Layer 3 of a small transformer language model trained on English Wikipedia (16 layers, counted from 0, width 128). Numbers have three digits each and are written without spaces.
In attention head 3, each number of a token's query or key is one row of weights dot the token's vector x. A token spreads its attention over itself and the tokens before it by the softmax of 0.177 times query dot key.
The model reads these tokens: "Ch" "u" "uk" "." "\n\n" "The " "Sat" "aw" "al" "ese " "pri" "mar" "ily " "sub" "s" "ist " "on " "f" "ishing " "and " "some " "ag" "ric" "ul" "ture " "(" "c" "oc" "on" "ut" "s" ", "

Query weights of the head. A number n stands for (n - 500) times 0.00043.
q0: 328508658290344581686548590411425302361432461605599361436670477523421666654530608414309463507489459453547605452428539525557644465612538582507469646290615504436469305399575496550333380623452608742430477538610625677432427571420737486616550710358477662461379397372658591631406243516701679516466326587408683666525753334400422224329403222200482700381675713537335391553351410483537700507543
q1: 472601564365436615646453451335391550421884455308492231515596572464425385397831492434745607526511608447313421523538529504676678492440394200388566397612562437272383546613484655556485581496613551663415496621561377635710383537421496692454484616548504685666769467252375541437463378462318290433622504599339626528275535343581631541448148482476404721408467225277453699587680587352616655693427
q2: 465468264413469459369473386358481451542635611580423486453721372233474512609715415466476621540611410416571614530452683440592658527423550801402780470405773322389520455400435471221546417484276675511591772468466482430516453857596633375519523637762566418658415455493528346486711589334484313557485420665605350338432200609500455583368697595376489530504512364500236403744625346689356541579448
q3: 395541380415485412455451506459603442543557307317654463396258547571608477542587635480338467423716572343524654542583715489688376595481350553809323461598648607640589770542314713472512562633638507464431466621409519482386336331657397561603639556476473330328517504607507500550546537417497453698550552451484558624588522245575377555422575470362386490371593470428433325513419640527497496513251
q4: 732472579417689564660485544448754398179471612295577543529668441461367535707585496439484209608500860520448459462623388634578621449444562581401653350422687570546584353563461751482486471358680397389532480680606280301422429656664496341369378443484528615482364206358393594493367585458552384442643662895776417539373500520417729656359366582539417431472540509477446431680390442230355488576484
q5: 330382475448511536390553531437666528618491454487264579608411405368320525436586743350560473473382468457352700229347496646695771671567533257452411456380391385488693392492643730473360435705746508500546376724584608382343454680378312508591612423379517450496664302450471603366397484438298496717508637410257520635416976393584636534265322697570353472384698609696622695335641422295412743760432
q6: 482601463613396634556493573548500644482565852496230580558435335522521366360547698618710386393542479700530684613472590609524297559559587421318410360348457391666437571597449638548574571496282271808336500607345545430481459381378619517507456359408548371595366599490419576446678511278548388396399356128500609428364424538452335698526654399496394635496493548624637527606357605426322573546713
q7: 525454454527462540622675400692686695410379457590711446458435391559570503584340410380591542404560436373468487601520601674579371422417531431350406376510432646272382385510503474441455552684555432377539500326672461767681429533583480457456546504705711727523284471598447474451445712231254526140555660595551638490461729511408453504500299570416537503408629419161465536423486597488494677602532
q8: 338552462463537637513577563330422381466430384510487457526353817459566569559419380398579340359443445526535554473344227730366494487413341577555500597454444560544510521506662450535517491564438376652542579544613423493467628462509512551446284549605554327518440329515359655441529528621429553706759431585543302466559607454570480545389448560285406445344513486430653541402627331579531786693468
q9: 511481368482197550755551659595621547459363324351562565538671608493436541593496472712706500412746381407626440532532691438486274647436574449609477393710529392747477374521353425531589472519438391591527306500432287496563568493599316338546331321354646609469696558521371535687538567528439514382397314713305522415562602728519318424541595355470407275530317611410397742522631463622365676637313
q10: 722607740372445325583477302583431355622476484512395535543464760832478431677427570637577329401463650532401713612515472526277477348713669557402332381458644650466516654574523708561468539555674292356425368468392547320369508522426554610452430205313644535453246577417630379597482688384756647480324665548478612677399247661221638619411397539318448349321476551492496486604387607461486284568397
q11: 565450599374529363666612446554560457524474467546716515618648508439550686487322519744415469573523646508533546516620190513419617508728544616810328438352520565432691299442407491321571353871170675560142537451551489642702669678651564415227496296455615475379411334739434475239717641322583568453492563619598579456439691449492471617476090351292520607553408563437207409419520431468518496409471
q12: 731431477577436409411500543538589515593627608457649572377560700504286620567590367703417565357547617246616446606324589621404594584400306659603481627575544335578331518504504552620593420454548474441276572566562606548452683391302591389410458433409508721433372555440672331381465429476750531460470516771464544612507217198366349631417563312425562430413631633321251531843235567316363690438624
q13: 383381497471423500510604528436428583428584497374548509540516467384705619593395402366573525396316516466626582301516603669714437550617651673601593427666568583411615410509681647565363482315250523533510683347375263715560466509611441343503587462513443662506785597547537195454497490521595475563362307521474551559379355538422521524493264566467433442322527665271415540424460520541532517564347
q14: 274570542367697434554463619628680390549432469496334375309376492652446322555594543504520422536467467240461522445583214735608500500532285776481520478590377553703384412529361512504577292415519433474352469381504500359424508298507489641631596476581381546313269687511168583663416334317640570716725425472478595334656649654292493617565390542405665500665512760814553567409477530711608604578551
q15: 395414473320750422483285692479347338337284579497405364519572480476414483728480478560472696366555366594455474581551639548436477578606346576401695610399342429403455640833370496560531322589460507391355530385402547257593476563445513379526561373544595742481520746629483475534568661640538469578397524511539601457456427784514401493392549403493441323565641559497567669524507313534578574542465
q16: 426504273586538663264508602222603467321378247496299465565583546619463473388416680595802529551423339464445430407408690683657469395273519371571655563629553596653858578628557565435482357555651636765445496479422457520374410550371482482470395588535508449586373307529574593317457473500378475354481576255328463592672567616461377429577449744542463508741508716530561486573585030426527196608595
q17: 666539521517572659554768550603386551597397583291336349503408345486686353515597346596680564500423561406256537585359569465556479500473350469521486497564606689465446439557653689539629516628644459290274532578304569489378568461701500460597461493500387482533615790408468496386258500504407454578542234452605507584330309496461369522507407344489348517461637361633764507237412590420559374735558
q18: 607500651470557726469461561370494603443439456238465586398571616509480464484470627518440510396561385324400459535520403312448700577402268452631550293481375412319615459471497539437338511460503658557416411461494643461439497537590429460617408456543445719520579567432509548542492585419453638471762361579500521566452613639562608509543493635305553767546584292450551655460552434448435378420653
q19: 576556378517706523465402363510466566742417673606565531378539514407425346328353716389424366268530460664507579593457316401575377490382336368396585517522662383442633403402520529532487506559490594230638555706510506416445584561546471500335566504469288507580665640683654687212538483625574398533367432382500580732586485418570448482510500469517420738615359652584350334682483480703494554647440
q20: 689471450300425409639531576582431520459581532504398653344656430347440660514583610558799263460503554605479576665320317512266462394278459421296514467491510427383500689510390478324650435511527452534514710410386343441463528448533500718503486391599704599338434416474461387442519500716703503460452457442557574535455454453631717671549411388399473344679796354659617442385409455540695364568597
q21: 533567378691471588403600455382288560496389444474383517473803434496545779492504628411500406379615486165277472384618743508517522574645435725461436280398382435478407458503442500660473675511696432493668339631595575079681603419424686534458646511280573360541514458381441367595584511706437571592403371462486468453466611485552578470719472662606451465386500324737489652580434471302355385366552
q22: 389575643435434410483575417463381497407232380418497454422616581547506726357470452375769511573378539524360510416506331666513563615414420451614414445567582250566401506506652736581577531459713628569514564632364657475295619556586419465506621517551584439223517266509435503525577321479405503595563590507458694487388785604575530343356548355604707438453363408526381323610487497341556359653517
q23: 488690441481652578401564408563630821301300409667323397579717368357372438468761518329735312485389346444366327440397568645522500750588450318323468433374296523534717444382561622482557579629447455504765500525541783533439453500452442467589523609562523465471558540305488266608454450517626522630668633492178418719622648564559411460578586509446380673281298287515607615736679508544360443414695
q24: 650337306469420583581478473555616506544523418605507587372324573538512440560604615344696452458476583490565452478655448374533449680482702488370533393442572703283305491467428356259506588552497503656415637397638593379379542533646459413454580530468317558331481320500542510553477418595571550366704351656355577478435628560442472705392535585430604447362640616494330550325682503579418647478366
q25: 636423458471641305496448357550763507533607331473598675395475519459496463547679425684386739479471719710527636587389693741575369515500440541467283316435353448612462202375459472496634663451651522272481673604554405361536481497446497603676428281564458652720694559332317469510303519460385517524563555418624634537346570734511640631199346312410315679477673322380522535406659355440467540562465
q26: 476351468557689450521412530458442400705387532610298399658574545642441431583438493548591537454758510543624480577454393412379455531428431592416500377569690735517624487543473631539357417360432425649408392567590484559610314558299465647450775338573615419465700493552391327378455301522585385544705590489259490373584700349535574443368634362521416578769411500433582423811236476516423540423415
q27: 404531496504517637426665369773526629367702366378476581414522742508278504707705248760604558493522388667347343144515520559431679465544477575358528437354583584523480374467443633672475294799691474575480473556330342557488465568705564427427419472570249554489439552486500680350338378303520521399504460660281463747425584504414660618358551423416326694508594264641500493419427682339602371641500
q28: 474454580500600378370493418291666529504539201515379544563734545474535645488348489383434718504368471697515407449582462467659522557319630606646338374446577869522637569553385591591521469519449504386423425503626261742362439503429500404504485278391410705316396445301337722451579886636595656480319605504648475404566492360743321504436483724586605675481397360605367372358470593343586441402554
q29: 395545386582589496684567360573272592203407340693483383575623524264606472629437374504262573276542488612627238717614253544481516670447472492664550396511461412575467272759595277530434489395520410637586600563573530500648512560447671311347476387601359423511404216705642492756784711474610433412630683350481573329559395675605354549720500491680624399738197496473476530320347484459571378356570
q30: 507450422608447480265575394542294530472533396529554335360432500389484472359434500514573658550440530424561729527467482392510323433612617302483676403639664757472369470411534320484545587447469469527753455471419444489945532529756302388220738453440377415639503664598585562238484507496557713650607428536554450579497356482504457493517488214514473486514778542449476497604454469370589449595482
q31: 530195395425533408617334483500580614566481462542492402500335278518364496573529440605419572451482589569681567496598614321350515586469547464399781443353727665639429525409507345693689357358576370478515659408713469621360679548437510542447496377630511410548361792569620465387561339343609640535380687538411734387411496730657572297625667745533578145374266427475540483463459358458438438336613

Key weights of the head. A number n stands for (n - 500) times 0.00051.
k0: 557690285488633670713429467417404397481560335387595408544264522566470616611437422454444388653370482588561413549503584503339437573692538636383396597400586692475387387731522573562517494407654454584432421439323450480707468362503471452449783464672599494418481513621417404424517481567468512543438464648570488434600507444350427526699434349386521752621561563408506430592430475554511603347380
k1: 582253457438449483794385480597496647556597536682833425440307593489635588507528541381519611510541314496478426531585504445440560374507563549549595346581549447324337524443187384361536595730389660458551436291665377549635486705551378416398500496572396547645458300586619689447539662492362329474388533452424695292503667526251405613354374370621534514317482500438324474617632574452513732648540
k2: 619407557483512554400428441295514604376544721318322529338484689413447337431403440391591297517497480561429305247321489442605493623526531603476608463408602365638425672563390570744538581257347370640471758452611454312552669555480516652737433580711381461571535580604359438513635386474493490614448594478500470320487584666567574511490704415671500727289268665642466387510493514567429595503364
k3: 601640438665486702627488385583446377482535597619335492608386527652442485532596433616436612408520668711528494515448584302405612479399575521399478573387518400434509512329506567474531497438530533446578521550477583423445605398514571537512463329163457571463452513560392560449402467581497565458434336671403570331266401541300503481521503604625427390629562747553569424491347593404675663556291
k4: 567425549519360537311566309714525411626544631566683553536494718506527281540456461594510534439674546563562530657330408447506360587442453544425546430610500478468500318670380507422550500500419297503474705356454305500628484476713450491463548457735651364497586320586613427539576592490526648406393566593512503294509392470545554461487436408347654540458477444472336568392481304540661581376202
k5: 584596422510536487483497417537371613381606462366622564697415823470544533608613468326528424608327549687428541487426645581478543530452533503421452381488595540221613357478546387303562568639520697283569567485552330646684469634311528411487594497317537636503590518462589399403525687482462491458550580357474613660559507375544616514416244667436474471486459618178215550466672354492628408552421
k6: 473348486520452539670351561541627474339696483288514580500601745514407416472527713497351471439620556710275448516455709515442638572657477227348507490411450638463535202432400607642488560719632427553462473650595475694400404418506554593649401394660619514557456521146421585604528493692493415226370366496333493497456592637541509559578575530381552546374555448579446528398568399450434429562580
k7: 475374519563428562472355415500382687527594620721695430529534306405701472481457503482407523351703509341654605482696465575648436450477476458542719491494533555667346399430619182468472463435539446488377543486527486578669329594518509331494658641562441528443524506641422452554540604493603520322351542394702506466677399487569456368605555329565518464584494578416318411475373445695533536482494
k8: 448546656477632512537462426531553314533506426627475572371367570578457257556270471612566451514491544512519623672468447390554356643463509610550385593519594332563777456463479465272436466295468600470475337675584387622557466402632419534572555632518448576550494582492396418416350455455306545630548619506389448551430523415463610340485296540542430418445704679424369452569512512640561446418673
k9: 512545711574592455649279400375310475439605608512387479257628441371553320615631405448482408647422577367509653477620521468633430668600462491500512542577408663569503466433538401350425492547471448592587576511503333410500547560567429519357479427521465580546378448347589592334624578400351576442618309524557477436484506573547422745427461519649469514532656465616535457500418465510461688540530
k10: 503769578536431306231667344707530509463559443535497616535393463497564623635408423485371583491598560446399591602509551391371491341723420454536513479391624540322431491494463513590577609713597564291380519577527584490418419500535396356364525374575665425480457571592509542391500589593721540539381388455641682580428196404459593494562620373416581407397519469671427540624419546475514441440446
k11: 479396461428478418540573423378483449483600366489673574599362528366483458434469369566201439734672346664814617449456427029513489525423612576404558507407566665510320643487566448372532366521524396510598496708388454515638675552634536410584748607454351489431437618721765596559532500398586539608347412397422469465497423361582378471486711535634582493696475659616385336415365451696622396353536
k12: 373619567565509401554493582618480353553416507497583330302339550593563391559589279709194496550468458686588516596516623515635361399626434741539548637422529473477293645598411546432527598561393594373578443356397369394444507290443580607500527441644286557404526569590567434596595295493625423486441293649416439408466228638527541449477548360473673523487568405497638466686557549733606619655388
k13: 497618438567528545642440473500414374374345524553639442370654433523264563608328415625409578525447590488586511371414560452456471567412394315494820578479480419523583506539434390532423535538429613463604491439556552472463567392464379451583462594520693459476483527449479461449692368463441629734517557449595405397567481590541449639509622474399631455544429659419451266494535575762390537601375
k14: 470591641468400532426384616580416440265653453297469581494552517628388503551585635775572347606746641466392324446575517467544526493237513636500401468306448592445423478632673392555500381670622500652500417597449475566382470534409607594453450720417709453387441569454547548555309326651419558431441356682478462713405464510326518578384482434394271529660554540503500442714407350519488587417534
k15: 556419503657408406542393626521512460343469518297439540385629562532441415610354365546414475590537546323473503434624567594324620408525582494287527463620393506474416680559593522580638486452563385566563606497463356469351643599410514433410702478589565530588515432668398438385538406642572590494611479423463636485489513374581631373521575337473526448545473412809509620420435331530367553469651
k16: 472419301507497762409615490350402536286540440352425447410555521418529452546490615385500363627622577390461441433388330743542596462533531375379603434488483641503542403552779482567367602618682517453451486538384552230442312506484465389451431446451538789615493529612556471318563678511486379446717621400427566596378549443517683539300386828445537705337549704430391455349500398609646428764465
k17: 611591456491451518506602369821545509524603437569458464511615448552378442404427564621452715526491595366381418604313440527454457413722740410461522391650410430406516479459464568325576611544500539404604497537595474712513494483474509462441447583302358596640546522635494744566591473520403591335279474519402488594566306478360459679417476463445328497506682412405573346549531546556280571569472
k18: 514492284473527383523527434607413476563410457653604624552665436552408481425434495617549348702569425371607589484439523454594406492429582505632566572573381525289469436571415719451568682606565543408480494401623453550617584569529400309410455566467402590497643379461542621377439624524477380389533592618422244516551470486374549429517384512547495478369582637473607531497492453453480576597406
k19: 522334345549500422443399731456445512308447417401461469753430337213698531529643652571709372482372558542484476446378519497450668487503429586613584506579638512568643452640420470538532593551301424396730556621539588546305535515521584405563582565494327285297506294602471490515402466460532462549574403360464627509329374513560511535691618590475539460554481469485556622372462605557541388576452
k20: 420448584318490253698595549546601514449569637380390674428487537506373375760339541514384531516601555432459511676557579491489466299684545520420506456441508457545552437503444695636445447540531469480552586521346399732470440431546479373443531464689405454537486354556529595664453486664497460431503544361643470534582543320307523535346550456443516500377433444439466471361583517619445440478529
k21: 512636651365641393462503509497576545442305411402564472359509621590664482436623415330413537485497440506696447626529548596526331366403433530615331476514479651338494434656439735546551526484548561430646422546587456451536544552379281664544565603463463481466463406416324642517591469384560735422497413642641440515468692503563549690410277339429431521478510466497402463580568469083620461578519
k22: 631597539231494488588534373422644426462537379588510660506351628586473487368560576640477527479643321507468624399545542504464585388609544450547615576572721573412610509512346688206249479449568575519533296509423428345581574547609405587317606507446401513344475583562510404391752525439335580507487493629531408620556597421568613542389327370471307624641464441380500515370478588460604483525360
k23: 535393596561444584375548589553493756438485471421525436578640377298576570246465550462610485404306476464386576270410425635698625419666583469609489530405415368465422436540642548608330642620596507418614724661594257533566440513513581483630553380556525581399448365311475511419342500597500607412548485598764426521510702358486584418279101295273551612324532408527417503570641728603420511575471
k24: 628484368467329444530490530363356582484528427522547522500401492717394408472595396440508388550449374415611455728611473430573545709447489469363632505507617394518330487359387436500556529511420464391497596542487567556506473362586527492439452525564484508539645508505648467611348418392424601492424536649705533426527468541468641541675338465492344479481495573492403530561447379461552609482527
k25: 350338630573494359360335403683669407469556675468730489755506537525450680568293467360562490527506660574567503449506468531506497660583287671488506366684378478435351506379448365497480630491509625436545450514497319497628519471405474515479481399258513468607587347532604494566709534440503471565442529484614515540405341461456497688512552521372392479503357610545515413537365630771343487379468
k26: 327430326312584416548433571592475467565510561449305434398477346500586481630627571577422520461416533733427485277503372397347677386405348463579661575633595628293538412414454490512374682544531485601324522356407523421411544483455654423521588490607598576485544445456500640425514419713420540582657211484409717543393609409500630449472542441444497731421682479464506480597425506557633382500619
k27: 697390372592460363268385434497631524581823610529671376597659563399428453569588479553513660608545607487574377482593584626584660414521475500448493527520506481253503509521519503447381406442435645382426551538476512520527497441611662347349560464650354538635519734659497652406378560402626503367282631572583585359383348454356452351380619504446470691443523361537425532661637466532397450417425
k28: 632564297427606446409670267397552446584265419621643398451675579605727484578588419429390571478566602544611609532387510547497451440531422416580365544387616641519497481363649351574533451633532282532366592506528343389490556363569488407337546507252682364649441627460513442540400614349550540476445657671497532422509403592613491302345558507608525404682255439452468473310576689537308441405598
k29: 544548662555539539660463636300562494584385641503454549404605305488553363211441491515467446494602366542462414609512342569444435532408401405625361347611350534655478567438562543386460486566763417613497591624449471404381547451408523476431623549535405231465516444488668552523609512470541442589509617542548473202541575503776511420359431483547467402497449445591580517419550364450580220585792
k30: 491199446333508572522377539579500606497516587699295363517450390450601544415621679528471557518395500383586494709634526345482456475604252423390539503415479587398529658387528520386463570437338564334619607578470691427374456587584424301650547526547459560497403683576583513436535478467494543572726438480400470382805565679452458551651587667444373521607407476503515570556500305631503484518384
k31: 546577442696446517469595569442366538631649726416384428551494597569400500597566563429541441523558245588373503421376562440537470540514404367521500468421373413530586599377620666424392561485509497482420658547491503343165469567586365563578448522460494552430701737435534443579542449452617486440652600563631497554590503368528559355530721309431468577518438171453688461606424581360356497494562

The vector x that enters this layer's attention at each token. A number n stands for (n - 500) times 0.012.
0 "Ch": 623454587498527621579709519241616337381485587185417559240504499446667578536508450587431378569398640436484445389540322491545514453362436425624460536425679505854627551419597600649356431463485397681308747508363627476068510484546671585654369500685476404307481338511478469438500239609699468652791508704505471384587530566565376440588601511401579525682451364521704369375318592151504528528509
1 "u": 419400649524565506537447879333529389526478505269302465300601497402556628502530408376390370400479605419375262489548533574483528405346479448548542471388595447980478551304685570621499494526431359716325465432606700367103544540554608555651437464620541222474454475713284448298429252575672628681735362455598427588598488710686435553505582469625557474574462441599703440481425655196514560696471
2 "uk": 463420673548578498511482842397602450413482594219330393274595539339639560573534368395391419424367645517293326558645580521491478427292362437528443500509568470887478561320643579620501430468467406763465543391614580507066543562535576514758590315577597311392531436607388361509352258564652502792685434443510307591550569648734384661497642398587529530492504476598741436527306629219427513614472
3 ".": 432526629464488546545599697270696396531668553232158427228489428358613651707589342560495425363316578552287330408486627481483439489358404433670457442455512420850484605386482489583582428485463303544481543546546699370107513481570534432715411580643593348437567438651359444581465215679662504540744380518478498675456483672794436575619578541627475482461489303772605584579292592202430543492579
4 "\n\n": 561413610532438380546570619370567412429617642325142424367575346451582632499513405533386320520421555494402372297458568556599504517351459473574325633449532540747365555372455575724435609490588319573428576568415645351112751552519712648542301585593619442405547554609406365657476276711599501603926370601503465542560522633697370506546646418398447313607419185776634567430375563177502505542534
5 "The ": 543416611511458490561655739272517354414560612256304513239591412474543556592566610347436363413340666337382466350566513442378480466466327449561173553490531524698432574495607589722464489565625367691362564566501697328142653501522590654723249503632500388458564709652378396543535291540518453604798369675589513609545535588610440412586701506591495450541479162685587501376273651250518394590528
6 "Sat": 420503535557634551649578912426595445372523520173101472296604459510517676514507397367294391372371615412361443428612567455543466421257466420489336494449478563595461696471645487700624468511500351688437562437533685442196647518622643528711418317619549249364484487584463556608388370406533608816683391541533416682621548557654442553571643228468421450539637386595662513498359624148464413680461
7 "aw": 366369580608545445614519828430637494452472520232171490281713470461552642389507473476310343422426627550249312427579516518530398413475382557558399463463598522779414605392645656715653530577356357658369573322456597359071686446558556639659536385603620217371524565565387536554524383462474438629742254589647418635560714519658487474555610399594385348553574422703539574524391665193508477497520
8 "al": 360418672565498510500566980396588390462430612411195375193505425608531675469520493357471470443446680565310284469603741605406544384424454462633357426476574470802449594273575625674519591612477356692446599538513635291135688569462460662611451313543479341339480423600318459534412257585672486681643367504682424557522631562635472471486590477657284348588463335623654402567433627326473553530605
9 "ese ": 560478600567406512711576682333526391379457702352136480157452491502691688472623453533406546405409643424368482433561642533498598463347436372575165487485528407795344599498618581776463496515522493532484475529554560328070802456446571640711417470528475356491538512358418174611406378610645561736789239576545581573538635424640483583532645388573404476379506300579682384460372501345560491525561
10 "pri": 419531738654505446647436682393509423450439653212051425336684478520539605324704410381206515412340591447285318426619658447491405470435575402618314412519545519805443661363506564519517541589463407715322620525434682168248596375509521633696488469634492305458542464504394517417494410637692520569812285583541525652386622717666507485564558494504417510693564282513606512474494523308484516677478
11 "mar": 378466722650539455519433846324449503480396785265308397291489391304576553393486560335407465463435685536416248539585609530485511488472473483591306461417507598712580628349576719588471466501557355676372492477587609248267545347474483698535348465541476346272608366591455481570591403564570501571806223607438572597433670578711611630551654325655283400574518342478777427509452635249529549705609
12 "ily ": 433442544397491572649509754340380430523596649359220419254556479541664630504557470506462490488358511306324459560505568503530592531488443395665285409581518476773383516401449600755587554340582415600597536460591643303099832277442529679644390371382528368375670399462436383616620306647580468466903295627497519552497658475815420409501558417600370501515529245486643558557306602313565585511596
13 "sub": 447433579567488522645415738335479496405503732284106421273508432518463698338598414301336561431394622378424358496631574511477469583382519389486312546471621515739544595483581626668535593676536399784347573442512582270348574359484415641679358483544436362515598306413370450565484275686679543628824371546489547656485715750698355439402633380660474428580587243409744540407520548219418506662509
14 "s": 482521512633511516641582876265600410465428609261169449264580402651574614387471445350406496360424497475237283513535641544466359483331375603606330414495549502627410562383580573539583593468622332701461509581509687385197494560541573522683345427657491305283593401473315441446607355691506550631790324493548602567549656771707466411382569302647382507585564283570732645534430622231507591604549
15 "ist ": 555434587518455550674493687345450476412410599269199530298607447467660579478603546481473620480417680397235420519516586473653466536457404376523304473471488390738321446468519736659544596469620372600447553551622605337078694500428588719750278534489536298455586437540391269477555462712536572524875200615484521446443738467710410463424618405727314351484561341567793507537287525315554489513470
16 "on ": 598507508587473486621497669379518451337542488229049493333572582558543573514631456497392484512527628300188415416431591507508523421353400392520278382602471414746456527348540559662458581514442314698486597665526720285233674378589591561586342491512569350379592479357437419554553310593517573619956325580398463507496808699780438506557624511713372517474555256505610654458385613223494535649522
17 "f": 490484572576555608560393776307672468335390644236083460187545443564525651372479495287308488448366600490403423359559596459644474481337524474632448416473539418718511559387545603523528545495533409676376528507449578283226542469548563492667355384551515366524601470377533481604541246644422702474868495598500505581408595793744461390437529324577418537539564317579772703475420615119565555739545
18 "ishing ": 610440585442560524666610690305490514332333634265161497282581523568601614429564414504454586440263713415195403436593617625648379640331463369466326499570421419639469457429565663558511501528572266647393430353566511264138720556370563616753270526534584284505500419459484287596447407586531548648819339700521535528442707542681474403538703517616458552440549383480711596637382621236441469615602
19 "and ": 548426584479444596636546676399528425404566617239154535340586403520483646490637515428582478496517644312327382404481720595584455500344409430552258508492552293785476561405647634664489486475578202593394418614573605288140615478485572614652342449596500433443669578525456352538520324529416468610919342646456389524371652621732492440418471580589480513531444286595613621483408552063401630644721
20 "some ": 480500714432473650593512794360449395433514603315079596368612491538435590402520532343396460458330568312377430417543585485457510591423545311558311496605440369792409540475604599641462630570551422689399532496595660298210749418468429639795245424477480408410493522493431521518474352702455531525823397693526541716305646517771467462465696638497463480536475240650552678429347552148452524620450
21 "ag": 547517586679572460589516801381621559426295610255141409222437541452516511393557505310412364550320585512349326528599725527416553516371428300490353459505514481742509445459630697617588518671557396720419457480595567303129583590613471662597341329526543498385615413482423639612482425570495577739821330667537330615456691714666379450430631388555424384619598360406709419519465577172416502607506
22 "ric": 525527631560474556518435840366711541409334624256248417385546554417539606565564415377589502433342567430241364579619790526552507490543375340653457470366556454802486552417521730523495648432598374653381585447584650360181529529480469539508308580442439357410504401485445567284446270671512602600861277594517378524461694615806564519491458301598406442555557344609790473600353471155463472683542
23 "ul": 453523732519544481487474992397653450449406651329240453133650531434429500498572499344631432392515462537233247531551636565467504542381569366537412429511643478741380566408458556584528625494456511727480527640627703366052621424445458578591409349579507479477650437521334470418394325594454573593807295585619440676513673616702459532446581258572425526480470415441719524557398549110528446612523
24 "ture ": 662554642469540474637558817294562502426445649300212504255610487472584508651647455500528518350277528389193447415587645521477526617361448391513288478615473384666331402448546701738495615419476272571559480585592685328187728439448496580581305554538621359444520481447415328536502305619534556571828260631519461603491789489744417559502465361537317551377559361516611519705286628234578456555555
25 "(": 578450533543493523694507650418471519347687541212280501314650455454553600525574410518577388315281591371242308411527562576487560438460392461518334426468591474794427548364530648474536532582552299710466467567576705401172566524642514759577353453490544693440528641384449491547634162707402462635899328488458451428419736601662545584477560403533440445408500279529647737505321456097527548577650
26 "c": 632442488522500485378527811397687511445479642137180405212565488484490511495538543371502388438268543495332247424675663524486598558401413377573444424465564462765597524365560715600632612623616438688503516496543685322273531472610546555659355345470354521341545489416476517546463278599471654500827378586588441473380578756778531405391484362534392463460498240511766664508421617185544548667627
27 "oc": 613419546494504553499420955466666464399452671301256442316594555361497496495558525419568425441207623509206349443686756541501557408437442279524329525424506427700489591381546794683437570482712494612429482525657569333107447647466419502652336576489437498378645436450335503424473370534564630604737288695471484506500557699736564524436609356547416480543605304570819415513394561219428499604578
28 "on": 627484560627600456599460795485487479382549576223098439269557577492493583418619521307458459415569504550154241429488759540550468346539445410461416523523532476776443535304523631642364567512493435655363607578653585320137587502584491492599451482563518533385628436352312391396462354614524527672764258628425457670400694731735588623535629311583395459553603227500667457476439636216533472638638
29 "ut": 494436611548629610616491874383557412447630641352147458315655534533498581449638509359506425326311628550240234471579612543482564406457359444407462404437537448739520518377499594642637603493582549711474445506734555378095542449518521564553475308578483506463520460470296463381414303543538476583752292658548350729515778534753425559483638259652353508416574284582722526563476646233390393634547
30 "s": 544524495634541516642562894293627413473485618288208465251602433601562610480553527400535449287414438571100258416511672641453389503396324592584317416487554502573424576351561572580542623500560393613554525618522605397223509584464563551673347387604456390328537418349336410434589313669547547581759313558579586636483712693674503502415504183526380548507548196587696653643481628221457531587625
31 ", ": 627480582440573521652552722320575430412663529322176525278612481425506722614605452475625496357325589432317357391416618752491507558399355354496320423441532375646375474401581695623505654562599229616561496619561655447145680482451554671645356473538538588449571516293492408525567199718431500586815375653396476552370655483708502473484542357492346462449424214644729645508364529156478578584619

Token 24 "ture ".
To which token does it give the most attention? 24 "ture "

Token 16 "on ".
To which token does it give the most attention? 15 "ist "

Token 17 "f".
Which two tokens does it look at most, in order? 17 "f", 16 "on "

Token 23 "ul".
Which token does it look at most, and with what share of its attention? 22 "ric", with about 20%

Token 28 "on".
To which token does it give the most attention? 27 "oc"

Token 14 "s".
Which token does it look at most, and with what share of its attention? 12 "ily ", with about 20%

Token 4 "\n\n".
Which token does it look at most, and with what share of its attention? 4 "\n\n", with about 40%

Token 30 "s".
Which two tokens does it look at most, in order? 30 "s", 29 "ut"

Token 5 "The ".
To which token does it give the most attention? 4 "\n\n"

Token 20 "some ".
Which token does it look at most, and with what share of its attention? 18 "ishing ", with about 20%

Token 10 "pri".
To which token does it give the most attention? 10 "pri"

Token 21 "ag".
To which token does it give the most attention? 21 "ag"

Token 12 "ily ".
To which token does it give the most attention? 12 "ily "

Token 7 "aw".
To which token does it give the most attention? 6 "Sat"

Token 13 "sub".
To which token does it give the most attention? 12 "ily "

Token 6 "Sat".
To which token does it give the most attention? 6 "Sat"

Token 31 ", ".
To which token does it give the most attention? 30 "s"